Layer 2 of a small transformer language model trained on English Wikipedia (14 layers, counted from 0, width 128).
A neuron's activation on a vector x is GELU(weights . x), where the dot is the dot product.

Input weights of the MLP neurons that the questions are about. A number n stands for (n - 500) times 0.0016.
n63: 502 425 604 581 799 525 521 569 416 553 409 525 483 488 373 461 504 535 442 347 523 463 496 443 500 583 548 424 429 548 547 479 461 608 394 650 461 437 569 423 524 459 440 450 481 535 595 524 576 534 470 451 608 550 531 446 567 456 508 619 557 520 412 468 537 434 525 565 396 454 496 460 562 519 434 609 627 500 531 437 436 418 529 519 491 570 461 534 360 430 521 445 532 455 500 578 445 463 522 601 542 485 429 502 442 592 604 407 598 416 520 509 560 424 500 628 433 456 436 549 478 448 540 535 447 641 475 474
n64: 521 237 715 468 171 490 315 598 477 592 522 422 495 371 505 873 562 541 491 519 419 873 370 299 718 438 505 466 615 620 611 237 382 642 419 520 352 538 780 869 351 483 391 451 472 348 374 552 486 399 526 505 299 518 541 427 538 726 134 704 403 53 554 365 311 610 500 510 567 587 586 634 694 356 409 351 721 568 432 723 725 482 496 432 348 22 491 475 427 715 379 574 628 266 260 488 383 460 464 558 245 504 601 639 307 496 593 343 451 533 493 311 610 727 286 491 546 744 727 579 660 703 446 465 405 560 759 435
n67: 586 493 579 502 611 474 491 453 463 472 495 473 522 364 545 574 685 519 498 621 533 344 382 516 497 316 573 564 551 473 527 519 403 731 624 516 560 441 601 549 495 453 500 417 399 458 536 563 521 562 491 455 545 559 526 474 433 540 530 535 440 451 650 352 570 505 484 620 445 472 474 515 549 405 510 498 520 613 556 534 440 436 419 531 423 365 490 384 452 541 553 471 535 415 425 487 375 458 369 783 500 438 597 445 574 487 536 388 377 561 426 445 442 485 422 630 565 676 322 394 577 500 457 482 463 519 486 379
n83: 434 498 488 627 526 475 598 610 495 637 388 586 456 527 420 459 419 459 287 498 591 584 452 521 498 513 505 581 370 415 568 470 521 484 444 437 613 483 505 396 522 506 386 622 538 534 502 447 498 558 454 279 571 391 653 488 555 466 477 583 356 522 378 399 480 715 523 518 464 590 594 483 561 514 522 493 510 520 490 431 556 657 548 528 536 374 271 449 498 555 543 444 627 419 549 502 455 511 487 541 388 462 487 496 493 556 420 493 556 507 571 638 436 575 533 511 488 415 448 476 500 403 539 612 556 402 544 390
n93: 527 492 328 398 528 559 376 478 545 497 548 507 540 421 512 429 565 391 526 452 449 406 488 488 422 488 621 482 542 593 475 632 556 459 516 628 532 518 653 595 510 521 555 331 480 469 480 541 435 509 634 629 344 422 505 579 530 583 421 426 574 592 606 479 444 531 622 489 552 495 402 482 427 357 629 559 626 359 565 422 550 418 381 620 391 528 600 390 409 587 481 525 487 632 402 493 464 457 493 409 541 441 536 509 417 505 493 493 631 442 488 460 491 411 388 467 522 415 660 475 722 326 607 465 398 631 378 680
n131: 502 529 573 562 577 491 442 513 432 652 617 604 478 468 386 502 451 614 531 471 398 407 379 471 470 525 520 485 409 560 371 452 400 572 519 627 489 555 477 405 443 399 588 467 586 494 613 463 466 581 383 491 500 472 554 390 544 452 543 529 638 569 504 596 424 561 360 419 465 446 542 478 479 406 619 510 519 567 517 487 416 440 502 462 422 623 526 412 519 521 474 518 491 482 555 592 575 384 474 479 559 409 513 555 494 568 505 463 543 545 531 480 548 611 577 467 510 399 545 399 455 443 539 469 449 535 476 598
n165: 619 430 483 380 650 444 394 537 570 461 429 470 406 500 534 495 607 454 598 613 490 514 431 547 474 486 542 599 561 528 540 510 566 514 404 537 611 520 497 468 405 606 540 555 545 449 351 506 466 542 266 527 438 464 360 648 477 452 488 626 436 434 571 590 489 477 594 606 417 400 515 531 542 341 533 509 449 529 565 585 402 399 513 485 370 512 551 527 650 336 502 581 476 650 381 540 534 429 526 410 369 302 381 493 502 425 541 401 420 590 405 304 493 414 532 483 544 597 441 498 396 461 484 425 343 517 580 509
n168: 504 559 455 516 526 567 541 416 516 612 422 558 315 366 554 649 571 453 493 535 376 385 679 593 415 447 479 483 369 520 588 532 436 487 489 416 559 439 583 353 469 411 460 439 435 483 488 494 489 373 569 444 528 408 437 629 427 466 520 482 521 549 586 465 496 361 503 487 494 395 516 578 516 530 563 590 550 505 394 483 540 441 500 523 391 588 586 422 578 513 473 535 535 612 658 598 581 531 616 534 452 365 437 537 366 462 433 731 439 430 513 552 550 593 522 626 422 416 412 617 444 518 434 520 483 456 489 441
n177: 612 432 474 416 572 632 485 490 378 412 525 406 595 517 470 610 679 675 506 533 376 615 471 469 491 624 605 609 498 519 595 477 491 494 546 625 490 580 553 509 551 502 500 621 298 480 487 438 519 520 454 585 426 492 542 486 504 496 490 452 524 585 532 367 532 509 439 443 463 520 623 453 578 595 599 465 440 545 525 592 443 414 496 536 531 365 449 416 495 615 445 489 517 449 591 558 469 498 471 522 569 520 398 462 502 548 449 375 391 524 521 551 492 425 507 492 464 438 461 513 399 498 323 554 407 468 618 445
n183: 507 438 510 544 518 546 488 483 474 483 356 559 500 595 583 545 509 560 608 462 371 504 471 610 395 634 510 571 494 425 581 546 562 434 475 466 639 511 513 522 439 513 473 395 508 433 503 527 456 534 460 545 358 389 575 529 534 467 500 376 451 684 445 461 436 484 481 459 498 537 542 479 440 518 496 478 471 340 514 405 495 425 397 552 673 539 471 494 504 433 497 492 456 533 665 419 536 492 489 457 545 444 475 568 494 431 438 492 523 448 394 466 489 495 511 566 510 421 441 510 456 509 655 455 511 510 475 574
n200: 635 412 631 445 474 648 525 510 495 510 534 442 313 579 594 469 552 335 560 581 418 439 491 395 529 489 498 431 474 516 345 534 395 484 578 390 429 555 450 576 493 429 561 391 573 565 354 480 357 540 483 551 385 452 528 532 417 495 572 539 369 512 612 566 367 512 536 606 443 518 592 523 418 594 527 565 461 431 578 457 517 527 447 569 464 362 544 543 488 547 326 617 533 395 606 521 489 462 450 568 507 562 647 478 604 422 490 519 584 405 590 440 591 577 427 496 544 592 505 493 489 584 552 477 528 460 328 478
n206: 458 442 457 482 629 575 547 608 467 696 578 554 422 591 574 356 622 368 613 514 394 311 490 486 568 617 505 491 476 577 430 588 486 357 435 402 344 539 509 511 660 619 584 342 631 475 443 519 539 395 518 524 440 521 706 711 445 529 492 512 465 428 428 579 379 590 677 542 525 656 516 522 402 389 612 500 489 409 398 337 592 451 442 612 515 473 458 383 455 382 482 470 577 494 487 449 621 388 458 430 551 667 635 381 597 498 668 470 537 497 543 520 480 565 387 549 685 430 486 609 497 454 534 500 398 530 487 508
n213: 541 428 468 450 433 525 431 527 465 630 570 411 474 545 590 407 477 441 486 483 450 485 515 539 480 492 502 588 519 585 446 538 266 508 486 489 437 653 459 509 575 606 488 407 554 430 464 655 521 551 490 526 366 508 515 608 489 408 583 472 442 430 518 486 476 493 442 481 393 532 538 453 587 593 433 575 416 574 402 591 545 508 556 483 420 381 571 456 619 551 404 564 492 483 521 617 591 436 492 587 509 689 484 480 382 488 453 543 498 450 497 491 561 504 295 461 496 642 494 489 434 505 561 393 500 538 534 578
n216: 589 425 429 509 436 560 418 500 524 512 533 437 535 534 500 393 413 541 518 524 320 446 523 496 502 444 525 517 371 393 388 541 531 449 435 405 474 489 346 596 469 587 587 428 528 459 504 682 495 597 597 543 513 466 379 569 526 593 415 438 505 774 532 474 532 531 553 556 426 500 438 502 324 430 515 392 613 326 561 526 459 441 466 603 416 506 445 435 566 432 439 618 562 691 498 638 423 422 585 481 577 614 561 507 401 541 547 602 478 603 467 490 520 546 478 487 579 500 537 430 583 482 483 424 611 532 422 609
n223: 579 599 481 437 597 609 470 506 511 523 544 468 507 588 532 465 418 498 673 367 481 464 611 478 459 531 442 511 640 453 541 491 498 450 552 505 413 522 434 526 401 426 519 449 502 402 565 540 521 566 528 562 488 477 477 617 573 589 471 517 526 569 514 551 339 318 526 562 447 406 315 522 358 539 581 486 586 521 391 478 464 543 369 641 455 444 428 540 566 389 544 452 516 642 525 486 561 525 544 541 381 593 551 469 465 558 470 552 536 575 448 493 558 421 458 517 569 390 430 450 458 554 660 498 317 478 417 535
n240: 476 586 496 500 512 602 360 442 475 490 608 556 463 488 624 378 566 264 581 413 490 578 545 413 485 411 663 518 580 418 549 562 684 409 385 487 429 518 407 517 573 426 565 448 502 543 464 574 422 565 505 621 392 395 524 621 542 595 556 430 408 619 471 466 378 485 420 505 442 548 533 575 368 370 576 525 578 582 556 371 525 389 509 442 612 536 600 408 564 359 572 408 452 648 523 546 495 502 587 487 411 509 500 516 438 576 466 432 569 554 399 317 530 570 545 397 587 404 476 623 441 522 531 529 379 512 402 587
n280: 590 548 541 450 368 603 530 534 434 350 449 413 496 619 452 539 556 428 608 500 557 441 502 608 552 539 698 436 376 471 522 491 566 421 457 512 627 482 598 543 546 451 484 450 471 518 582 451 476 470 481 471 459 367 531 578 461 485 485 423 678 588 490 393 500 412 422 598 632 335 388 415 561 491 528 538 560 403 647 450 549 445 641 511 348 481 564 461 484 566 492 513 396 515 444 410 457 526 509 628 565 585 571 452 519 504 531 587 568 627 505 438 542 508 377 457 509 451 543 566 412 503 500 427 553 382 544 506
n344: 523 560 390 638 553 542 560 423 435 435 465 534 520 559 493 552 447 549 576 528 558 544 401 460 545 461 516 411 426 537 470 433 516 480 475 412 538 459 510 399 642 369 376 464 551 593 398 486 436 485 447 510 506 562 549 548 507 578 513 528 616 517 415 521 479 472 589 558 597 354 420 591 485 640 358 472 429 287 431 371 429 461 590 462 455 441 449 379 507 485 562 643 492 515 456 492 533 312 450 571 543 450 527 470 504 464 548 464 550 532 569 446 483 431 458 550 588 413 701 553 585 574 519 507 517 471 560 271
n362: 411 463 522 648 486 558 634 622 505 505 355 543 434 323 411 641 511 591 496 366 511 504 557 540 557 556 491 586 464 543 452 427 498 407 508 653 512 592 530 374 545 606 452 519 473 535 577 415 601 481 422 341 521 440 507 514 495 352 406 495 387 459 524 492 593 584 502 557 490 449 551 436 567 548 451 534 493 424 583 471 380 594 522 524 493 433 433 395 481 590 586 511 569 322 565 543 524 474 478 564 418 403 560 502 524 483 524 536 464 475 460 510 545 546 663 649 529 584 489 422 604 452 331 468 556 563 453 373
n363: 355 516 599 450 549 673 530 616 456 613 338 508 602 490 342 436 572 502 466 450 533 587 545 485 591 485 546 638 480 398 644 523 610 520 543 579 552 542 348 397 561 561 542 612 459 390 563 493 413 604 393 244 564 408 497 522 531 445 488 500 370 473 440 435 502 481 427 503 451 505 625 447 625 428 465 529 487 578 540 372 307 578 652 412 590 443 342 398 527 553 396 487 502 414 530 638 515 554 406 521 396 439 453 579 561 439 496 623 398 474 557 519 483 441 739 622 408 548 441 503 515 437 449 684 511 482 495 558
n365: 576 441 436 449 473 527 543 498 257 583 452 316 419 623 492 536 602 490 443 508 510 516 510 503 531 560 558 456 572 437 485 651 373 510 496 435 555 579 486 460 535 576 461 447 557 430 526 538 419 464 521 479 500 484 443 507 557 608 446 447 600 553 493 598 450 515 557 502 439 480 512 526 408 573 498 589 509 447 472 467 584 557 432 547 477 441 569 516 389 421 387 519 530 542 576 478 397 462 484 567 528 388 580 545 516 550 444 504 511 515 478 321 703 569 507 406 583 487 385 523 500 509 478 443 394 436 420 504

Each question shows a token from some text and the vector x that enters the MLP there. A number n stands for (n - 500) times 0.0098.

" Opera": 413 532 541 344 610 324 523 447 630 398 503 537 651 415 417 545 383 601 562 595 559 524 698 526 574 506 499 511 601 367 425 616 432 450 346 550 523 540 391 687 464 571 606 431 425 417 458 465 455 412 534 395 668 432 455 445 495 503 564 538 543 477 541 481 465 390 539 395 430 546 456 547 479 623 444 578 512 640 383 577 402 501 428 578 599 566 475 511 494 572 491 398 414 457 486 398 574 462 587 410 592 510 638 498 529 468 327 612 519 443 557 483 513 436 618 546 414 513 464 464 558 475 547 591 594 416 393 215
Which three neurons fire most, strongest first? n363, n223, n168

" |": 375 481 554 440 471 84 444 360 599 425 589 517 572 440 552 374 379 497 439 617 526 446 659 612 464 453 537 494 506 366 637 646 609 571 532 494 484 510 445 637 550 597 633 409 508 523 350 373 464 372 559 515 606 607 389 429 452 631 488 553 564 505 563 514 422 482 523 368 462 501 567 585 593 611 484 502 563 567 451 610 546 503 445 543 555 571 455 494 440 564 420 512 357 347 498 395 614 495 537 371 612 438 553 457 439 531 483 527 583 427 503 482 439 520 489 455 445 520 526 534 587 510 484 517 546 416 569 412
Which of these neurons fires most? n93

" full": 434 437 493 488 471 269 530 389 528 446 551 573 586 410 502 517 395 602 427 597 525 550 589 551 443 518 524 474 493 419 398 615 513 398 459 445 401 412 484 505 590 594 526 424 525 456 401 372 578 454 535 571 637 548 538 350 451 561 511 483 626 450 658 479 503 502 535 389 414 521 444 525 545 489 524 550 507 526 463 611 566 442 555 573 545 499 561 465 429 497 601 521 507 540 583 419 535 416 461 366 699 276 511 428 485 528 445 501 589 484 629 424 464 486 618 434 487 572 614 443 408 651 497 529 649 325 547 238
The most active neuron and its activation: n344, at about 1.4

" Mo": 395 505 490 535 542 389 469 465 476 489 544 458 650 505 529 489 429 608 489 648 581 476 592 630 563 456 525 439 588 287 450 528 450 468 577 447 298 535 531 560 500 587 614 506 552 407 476 411 637 424 533 554 527 529 464 320 467 511 596 507 541 515 512 496 353 445 519 408 451 555 384 708 628 663 548 493 522 680 452 583 445 462 392 539 540 716 525 420 510 543 566 334 447 482 441 429 652 592 444 347 527 409 578 538 505 523 386 603 544 416 565 581 571 509 468 415 412 497 467 407 473 418 426 400 620 276 405 402
Which three neurons fire most, strongest first? n223, n131, n168

" Sy": 408 473 571 492 483 401 420 417 580 323 474 475 593 440 454 485 422 586 458 573 556 515 706 659 430 413 487 415 642 418 455 549 516 552 548 432 423 544 566 623 519 664 685 373 485 392 366 314 518 320 587 452 498 517 527 312 406 540 526 457 687 387 485 513 464 457 485 483 493 603 274 568 535 634 697 574 475 623 476 492 443 521 488 613 469 472 496 446 508 380 476 468 500 492 527 549 673 573 492 470 615 572 475 496 497 479 352 566 480 375 479 587 414 442 587 473 471 487 458 454 565 428 557 599 599 412 486 469
Which three neurons fire most, strongest first? n223, n168, n93

" Name": 446 496 542 417 546 438 494 446 690 343 390 510 631 514 552 461 459 572 474 643 633 445 719 595 477 507 535 450 455 298 409 493 538 403 313 541 465 465 390 625 451 538 499 432 588 363 461 354 500 416 582 541 526 470 495 407 440 421 573 441 498 454 481 407 541 477 480 419 471 628 331 723 512 553 574 581 537 572 446 514 449 553 572 528 557 629 362 517 422 675 549 433 466 508 449 424 628 500 552 407 700 463 552 392 488 544 510 679 628 462 632 526 483 469 572 392 437 489 398 445 550 489 461 499 646 281 569 350
Which three neurons fire most, strongest first? n280, n83, n168

" although": 420 433 471 437 502 104 476 432 577 385 558 613 528 544 530 520 491 560 473 578 624 425 707 531 551 461 524 507 469 483 506 618 459 449 488 507 361 431 507 551 586 663 603 447 517 488 443 432 498 454 519 522 532 519 395 456 509 481 555 611 567 374 594 429 329 347 406 418 505 591 575 544 624 469 470 492 535 567 555 592 483 443 539 611 493 463 579 500 492 442 463 459 558 483 376 454 622 453 539 374 523 492 521 440 449 597 488 577 540 456 473 476 458 478 530 472 459 611 437 502 526 560 521 498 530 415 597 401
The most active neuron and its activation: n64, at about 1.8

" class": 445 524 554 475 565 273 456 432 528 253 627 528 603 476 448 563 458 436 546 534 583 524 706 583 474 560 584 460 441 433 617 553 529 481 527 494 474 483 445 610 562 725 456 479 446 405 339 382 567 460 515 550 662 429 521 357 426 504 542 517 468 505 615 469 442 382 523 485 417 593 444 537 527 571 537 579 426 670 466 610 531 563 560 545 514 557 333 547 515 641 382 484 454 505 543 392 493 423 535 421 711 459 497 499 477 490 392 649 541 479 555 410 385 416 536 466 461 500 455 445 363 527 502 446 535 362 649 302
Which two neurons fire most, strongest first? n177, n280

" leading": 443 481 564 459 501 336 432 381 542 421 474 553 548 597 530 593 409 579 450 619 654 429 443 651 573 469 595 431 508 278 536 577 533 578 356 388 495 402 443 715 649 602 504 469 483 530 416 455 487 418 579 533 509 467 566 541 358 404 578 563 610 475 609 554 456 400 520 547 442 603 490 399 504 641 415 553 564 501 476 621 504 518 480 552 528 466 559 512 455 465 573 544 401 487 504 435 677 425 542 404 622 288 420 351 455 472 520 500 605 451 516 541 409 471 520 417 405 555 483 463 375 598 560 494 626 387 491 333
Which of these neurons fires most? n344

" Ohio": 428 512 541 582 540 248 453 492 505 409 621 578 616 504 414 500 429 586 535 544 612 519 608 527 509 466 490 501 539 438 537 572 472 459 505 545 446 472 402 489 377 557 410 468 410 479 349 555 391 519 537 439 605 478 393 381 489 478 445 515 685 550 516 535 395 418 459 407 423 637 484 686 616 620 474 537 544 624 481 577 437 470 381 634 574 514 493 607 454 507 493 425 402 415 427 483 630 323 494 342 695 418 719 546 434 540 475 573 660 391 556 451 463 420 677 475 460 493 458 503 465 504 506 532 498 467 517 391
Which of these neurons fires most? n131

" regard": 497 509 568 420 506 352 448 304 640 331 371 600 631 502 578 504 444 548 486 573 459 406 535 660 507 513 713 423 505 430 592 494 510 443 401 485 684 414 583 548 580 648 575 406 504 538 397 506 502 480 498 476 582 488 487 464 431 460 542 508 557 457 559 477 474 348 392 507 474 606 495 503 592 568 538 491 499 598 539 600 492 555 507 461 508 487 502 511 573 571 423 405 432 492 603 373 744 325 507 508 622 473 458 327 402 539 502 562 649 424 497 555 383 475 500 405 501 491 374 610 388 533 479 462 518 410 600 325
Which two neurons fire most, strongest first? n280, n168

" Moore": 470 547 535 514 464 356 455 342 517 356 431 502 572 370 492 514 438 550 391 598 666 487 627 542 555 554 490 464 530 278 534 592 481 373 452 492 478 447 392 562 485 654 468 427 459 456 403 415 478 495 569 422 566 535 407 460 534 457 567 480 620 444 528 484 489 344 442 410 494 569 354 659 495 595 377 503 586 596 511 628 529 573 291 606 633 645 458 478 527 496 552 536 499 466 500 575 670 417 485 353 637 469 625 451 526 564 423 455 535 386 587 466 569 543 564 439 571 491 367 422 508 523 482 601 528 355 685 435
Which of these neurons fires most? n365

" Women": 456 559 578 504 499 257 465 394 571 408 444 590 565 478 470 447 366 483 539 447 692 589 700 718 540 451 573 421 482 272 581 673 466 477 526 515 376 426 427 531 518 595 524 506 477 439 415 521 458 451 539 393 639 548 469 448 438 503 488 462 560 440 651 517 492 431 531 463 393 669 467 571 588 614 632 495 431 509 496 566 387 476 397 555 474 727 394 445 438 544 494 482 520 445 403 440 651 483 508 475 686 524 465 594 429 639 487 477 654 359 608 465 507 489 496 540 518 459 479 406 525 439 539 531 507 388 425 327
Which two neurons fire most, strongest first? n63, n83

"|": 409 519 493 467 503 60 441 425 618 336 540 502 543 456 539 422 377 593 439 557 464 480 604 589 430 423 535 451 514 371 617 663 581 515 467 455 456 511 454 607 543 632 602 364 543 535 397 471 469 405 522 488 613 595 332 420 431 599 503 510 577 500 538 542 518 514 505 415 496 523 475 605 549 615 511 505 541 507 493 689 491 510 438 577 529 538 429 506 478 557 465 572 350 326 520 314 612 464 506 358 651 414 553 392 510 537 587 476 607 547 524 481 489 573 489 453 525 523 511 445 530 530 493 473 572 434 569 416
Which of these neurons fires most? n216

" and": 470 426 466 470 475 149 457 342 540 430 553 527 572 505 486 509 353 483 500 517 735 481 657 544 447 487 475 511 482 432 530 692 526 491 543 480 461 462 493 568 558 653 712 415 488 498 458 453 475 425 591 507 590 593 491 468 435 489 465 456 515 489 575 502 327 376 514 391 469 598 524 514 611 578 546 419 617 444 484 633 543 476 507 635 519 678 470 500 522 468 479 518 420 452 444 496 620 456 569 310 653 500 550 401 543 526 435 510 507 464 522 519 367 553 506 420 263 493 476 538 499 542 494 496 588 445 543 402
Which of these neurons fires most? n93

" album": 452 505 591 433 474 264 468 440 538 457 510 472 723 371 543 477 373 495 394 553 627 503 815 581 631 447 563 447 527 294 483 723 482 481 523 507 491 400 472 508 497 588 571 602 449 458 422 383 533 388 484 487 575 576 503 423 463 416 548 531 596 498 579 495 503 424 520 385 422 597 472 559 409 482 525 429 465 507 499 621 445 543 477 616 673 614 433 461 400 556 475 516 517 453 532 384 539 457 527 459 638 388 635 611 418 534 405 595 556 409 470 558 378 562 629 447 362 561 463 598 475 599 497 490 502 327 513 403
Which two neurons fire most, strongest first? n168, n363

" Military": 436 502 581 563 553 258 380 406 511 423 462 540 624 519 441 433 383 484 511 524 561 525 653 626 549 559 467 462 540 282 512 597 464 436 406 556 438 444 327 688 605 577 526 361 451 425 431 562 522 487 465 464 651 483 441 389 391 429 504 558 610 507 576 526 550 417 533 475 458 637 393 621 604 690 572 623 413 541 487 484 503 505 546 492 615 606 445 479 480 517 614 457 458 425 469 534 700 422 480 435 603 406 538 496 418 532 562 464 577 494 586 439 459 465 479 528 315 565 488 417 583 488 600 485 505 419 427 317
The most active neuron and its activation: n63, at about 0.87

" State": 490 469 643 490 518 275 454 423 638 445 458 621 637 483 425 484 475 558 503 618 639 467 700 563 579 437 464 375 378 368 467 619 546 394 395 566 501 457 412 539 521 635 524 426 434 441 389 461 541 519 541 426 474 533 474 369 483 568 460 500 609 559 450 531 447 448 462 391 466 579 460 757 533 675 510 529 510 713 497 572 436 540 417 487 551 713 445 471 537 521 444 471 456 417 458 499 679 347 503 320 557 444 548 470 465 554 489 422 509 416 647 406 485 437 574 533 380 484 506 579 547 478 557 474 569 406 545 334
Which two neurons fire most, strongest first? n344, n131

" Building": 439 571 588 581 551 293 531 494 582 422 547 500 540 430 503 520 357 482 437 529 556 486 625 541 529 441 476 449 527 290 514 536 555 450 422 506 473 438 427 669 544 745 576 452 443 345 417 470 400 464 523 478 574 486 374 342 371 392 601 526 510 509 584 429 568 301 484 435 385 683 369 528 457 623 603 611 567 529 487 609 507 570 369 618 642 609 433 370 501 551 419 478 427 477 512 503 676 561 481 307 722 485 519 445 416 569 497 549 641 482 547 467 508 502 572 521 445 553 368 460 493 479 503 633 535 421 587 382
Which three neurons fire most, strongest first? n168, n216, n363

" North": 495 527 594 515 509 316 514 436 550 550 620 505 587 508 503 454 415 513 458 627 688 514 636 610 516 449 440 471 586 471 432 502 462 464 391 446 451 461 449 604 479 471 507 475 555 441 418 460 450 467 544 476 601 540 524 399 492 504 471 364 686 541 545 574 417 423 505 421 446 494 457 610 579 630 406 617 491 635 510 621 506 577 436 522 610 628 624 409 494 453 416 436 487 445 413 476 634 382 428 341 609 356 707 527 469 541 458 614 503 364 543 474 436 495 551 337 456 528 447 467 437 400 587 467 644 302 573 238
Which of these neurons fires most? n365

" visit": 568 506 536 560 487 351 571 347 540 394 328 558 592 431 552 507 447 546 501 582 503 437 563 613 585 440 553 486 507 430 551 582 522 534 447 485 462 440 582 576 541 522 632 457 503 464 359 389 492 610 518 484 579 591 472 485 399 465 527 500 680 545 573 449 518 460 542 441 357 678 496 505 652 551 669 514 528 688 511 570 430 349 427 531 614 622 484 449 399 523 406 483 444 321 431 482 542 401 391 413 605 411 517 466 467 587 494 577 590 413 493 550 421 548 481 340 373 619 475 544 483 606 464 437 576 348 516 351
Which of these neurons fires most? n67

" Mill": 517 563 537 539 434 360 486 437 490 482 592 528 667 383 516 481 286 477 434 654 507 498 648 553 436 510 419 479 527 378 557 506 390 385 487 518 453 452 500 596 439 655 486 443 548 393 401 482 448 515 533 551 609 488 355 344 399 574 477 467 621 552 482 528 561 347 480 548 440 668 329 602 532 565 565 551 561 579 535 583 441 540 372 563 759 571 430 449 493 543 597 448 375 445 495 597 736 509 501 400 651 408 637 458 455 536 435 510 565 424 457 450 575 479 635 469 497 477 358 400 483 454 457 433 646 496 553 321
Which of these neurons fires most? n216

" described": 441 480 524 460 412 375 477 411 572 250 572 531 651 480 638 430 430 520 454 558 550 472 567 505 602 511 587 372 452 317 539 531 584 369 500 561 487 455 550 483 544 592 513 472 493 504 429 396 513 398 396 474 584 494 491 500 499 501 614 580 536 465 549 431 363 250 457 407 449 670 562 473 508 656 676 505 542 477 503 567 427 546 599 494 560 475 456 603 526 515 490 434 404 561 519 408 597 337 479 347 644 382 517 451 574 619 529 548 626 539 519 659 435 588 471 451 445 619 479 572 412 494 472 474 579 401 491 376
Which of these neurons fires most? n280

" each": 373 373 570 519 507 243 596 492 568 319 567 548 526 485 648 465 358 501 411 525 735 560 661 551 604 475 640 471 416 558 456 570 459 481 674 429 461 381 492 585 512 572 479 379 467 515 368 402 480 427 558 553 529 421 487 560 445 477 521 471 622 430 548 541 294 469 518 487 374 495 490 600 460 633 469 583 599 681 456 607 495 528 476 446 619 531 503 451 493 574 473 544 472 442 539 310 699 379 459 434 582 533 535 460 485 487 455 517 642 514 561 496 405 459 521 437 395 498 544 473 424 543 558 506 517 382 457 433
Which three neurons fire most, strongest first? n200, n344, n213

" Bett": 472 514 520 570 417 388 420 380 586 493 556 490 682 493 486 523 401 568 452 580 471 539 534 561 452 464 538 462 627 381 610 540 364 517 434 536 467 478 564 490 499 681 535 444 542 466 353 485 475 412 491 530 652 572 369 342 445 651 521 415 684 396 478 457 393 449 421 506 395 494 414 625 526 626 732 512 475 588 494 555 370 553 427 577 578 616 448 545 452 477 633 457 543 487 489 601 606 395 507 453 688 388 542 336 481 548 515 582 570 381 467 559 471 523 503 456 485 476 437 357 439 574 358 504 595 293 557 517
Which of these neurons fires most? n131

" made": 510 387 536 412 509 255 460 376 627 434 513 581 647 510 538 569 419 495 416 582 600 476 578 599 598 465 601 499 512 335 498 607 534 468 417 375 504 358 559 722 556 596 650 522 460 445 427 395 543 434 529 532 621 499 470 458 480 425 561 574 567 523 636 466 428 335 424 444 478 603 526 357 569 548 448 498 524 519 437 597 483 473 629 499 670 506 482 441 440 441 632 536 425 417 516 390 564 376 501 364 551 472 531 422 478 528 507 498 602 381 606 606 448 506 442 512 532 562 469 433 514 504 515 448 604 269 481 435
Which of these neurons fires most? n280

" Army": 477 552 663 524 620 183 519 386 544 391 547 566 574 547 492 462 385 470 592 493 537 498 698 610 547 477 511 466 571 380 539 530 508 471 513 536 392 428 312 637 516 635 580 464 386 401 415 446 462 498 527 406 575 538 453 487 444 363 444 510 619 455 595 575 457 406 464 377 438 681 395 679 535 614 621 560 521 587 428 523 453 578 485 510 595 612 443 438 420 589 518 440 511 426 498 516 644 416 460 375 601 371 575 548 437 539 563 498 609 418 570 456 375 445 567 461 386 464 455 454 524 472 563 549 558 472 479 392
Which of these neurons fires most? n363

" psych": 335 510 625 440 493 408 374 345 542 292 387 633 623 499 524 511 374 491 569 493 558 507 596 550 518 501 543 390 560 432 514 532 472 383 520 503 434 545 562 594 480 680 691 425 511 504 455 526 540 436 404 488 726 502 362 309 347 475 553 464 564 632 504 569 435 397 472 436 478 662 409 486 560 643 615 601 473 568 485 546 514 421 426 516 651 459 405 473 536 550 586 489 491 479 566 430 507 454 617 449 543 468 481 508 413 555 506 573 427 374 615 462 415 435 537 524 485 536 513 407 500 588 482 479 398 398 544 457
Which of these neurons fires most? n183

" recording": 396 471 560 548 523 365 497 442 579 457 474 546 625 306 606 617 421 538 426 565 557 499 539 517 563 390 517 540 575 239 492 541 550 546 543 542 483 479 529 572 486 618 574 460 446 467 418 373 511 349 509 499 579 486 426 394 415 364 578 475 491 581 595 443 405 386 573 418 386 593 546 565 503 546 547 567 522 515 520 563 511 535 534 665 657 531 411 439 394 506 571 559 438 423 537 405 620 361 529 330 644 387 528 473 459 520 478 479 632 457 548 485 474 620 664 462 472 555 441 426 407 611 544 483 543 325 443 359
Which of these neurons fires most? n362

" 85": 490 544 498 523 498 341 414 469 514 368 573 516 609 479 594 491 452 543 536 584 588 488 506 727 530 499 512 437 446 408 590 694 527 489 510 500 391 445 466 540 410 652 595 423 468 538 430 547 581 345 609 469 698 454 480 513 460 426 554 533 668 428 622 630 415 468 500 461 409 654 459 578 533 484 547 546 563 573 472 726 530 550 407 504 591 584 413 394 492 389 317 428 291 364 410 469 554 346 572 376 586 436 487 556 438 565 467 569 671 338 573 443 263 456 459 423 484 446 487 548 446 554 478 520 477 457 569 387
Which two neurons fire most, strongest first? n206, n168

" side": 419 400 665 406 508 300 584 455 598 431 622 520 647 387 500 479 325 464 470 576 659 531 563 661 553 412 621 494 484 420 353 609 550 497 384 505 403 363 486 569 550 642 453 341 505 511 367 404 475 437 625 494 549 578 458 451 379 446 501 484 587 448 510 517 512 412 492 396 536 428 405 513 562 499 576 506 502 635 456 617 588 499 521 602 577 663 459 497 498 658 430 488 550 452 500 411 644 374 471 392 693 433 560 456 507 490 389 531 512 524 619 439 432 476 620 407 408 523 517 513 444 505 504 482 594 395 494 410
Which of these neurons fires most? n280

".": 451 475 497 492 485 160 558 447 580 369 621 451 572 420 570 489 423 469 441 546 574 481 663 565 479 433 503 468 459 349 556 710 435 545 428 554 488 510 444 544 558 711 644 422 610 617 311 394 426 405 607 431 546 529 429 476 452 606 553 460 647 560 568 513 530 437 486 410 400 608 522 593 563 451 541 451 561 612 477 563 481 539 489 614 520 622 473 531 473 489 504 536 473 481 436 493 550 434 439 332 560 353 518 497 507 459 510 534 594 481 454 563 452 477 508 510 305 457 602 394 558 522 482 507 559 475 561 268
Which three neurons fire most, strongest first? n93, n168, n216

" at": 349 586 502 565 472 156 419 388 575 388 664 478 545 454 505 499 440 520 461 634 601 487 639 478 481 474 509 548 545 467 468 531 538 498 425 568 410 412 498 542 594 531 565 410 495 489 416 395 456 439 603 539 753 566 413 511 401 498 554 532 618 502 501 534 371 435 490 366 437 560 557 473 511 554 622 581 430 642 527 583 430 504 441 569 639 510 447 465 557 418 435 473 365 414 374 521 618 504 421 286 590 443 634 491 432 520 457 552 582 472 614 562 458 551 522 311 403 537 520 579 494 619 521 517 527 382 477 519
Which two neurons fire most, strongest first? n240, n131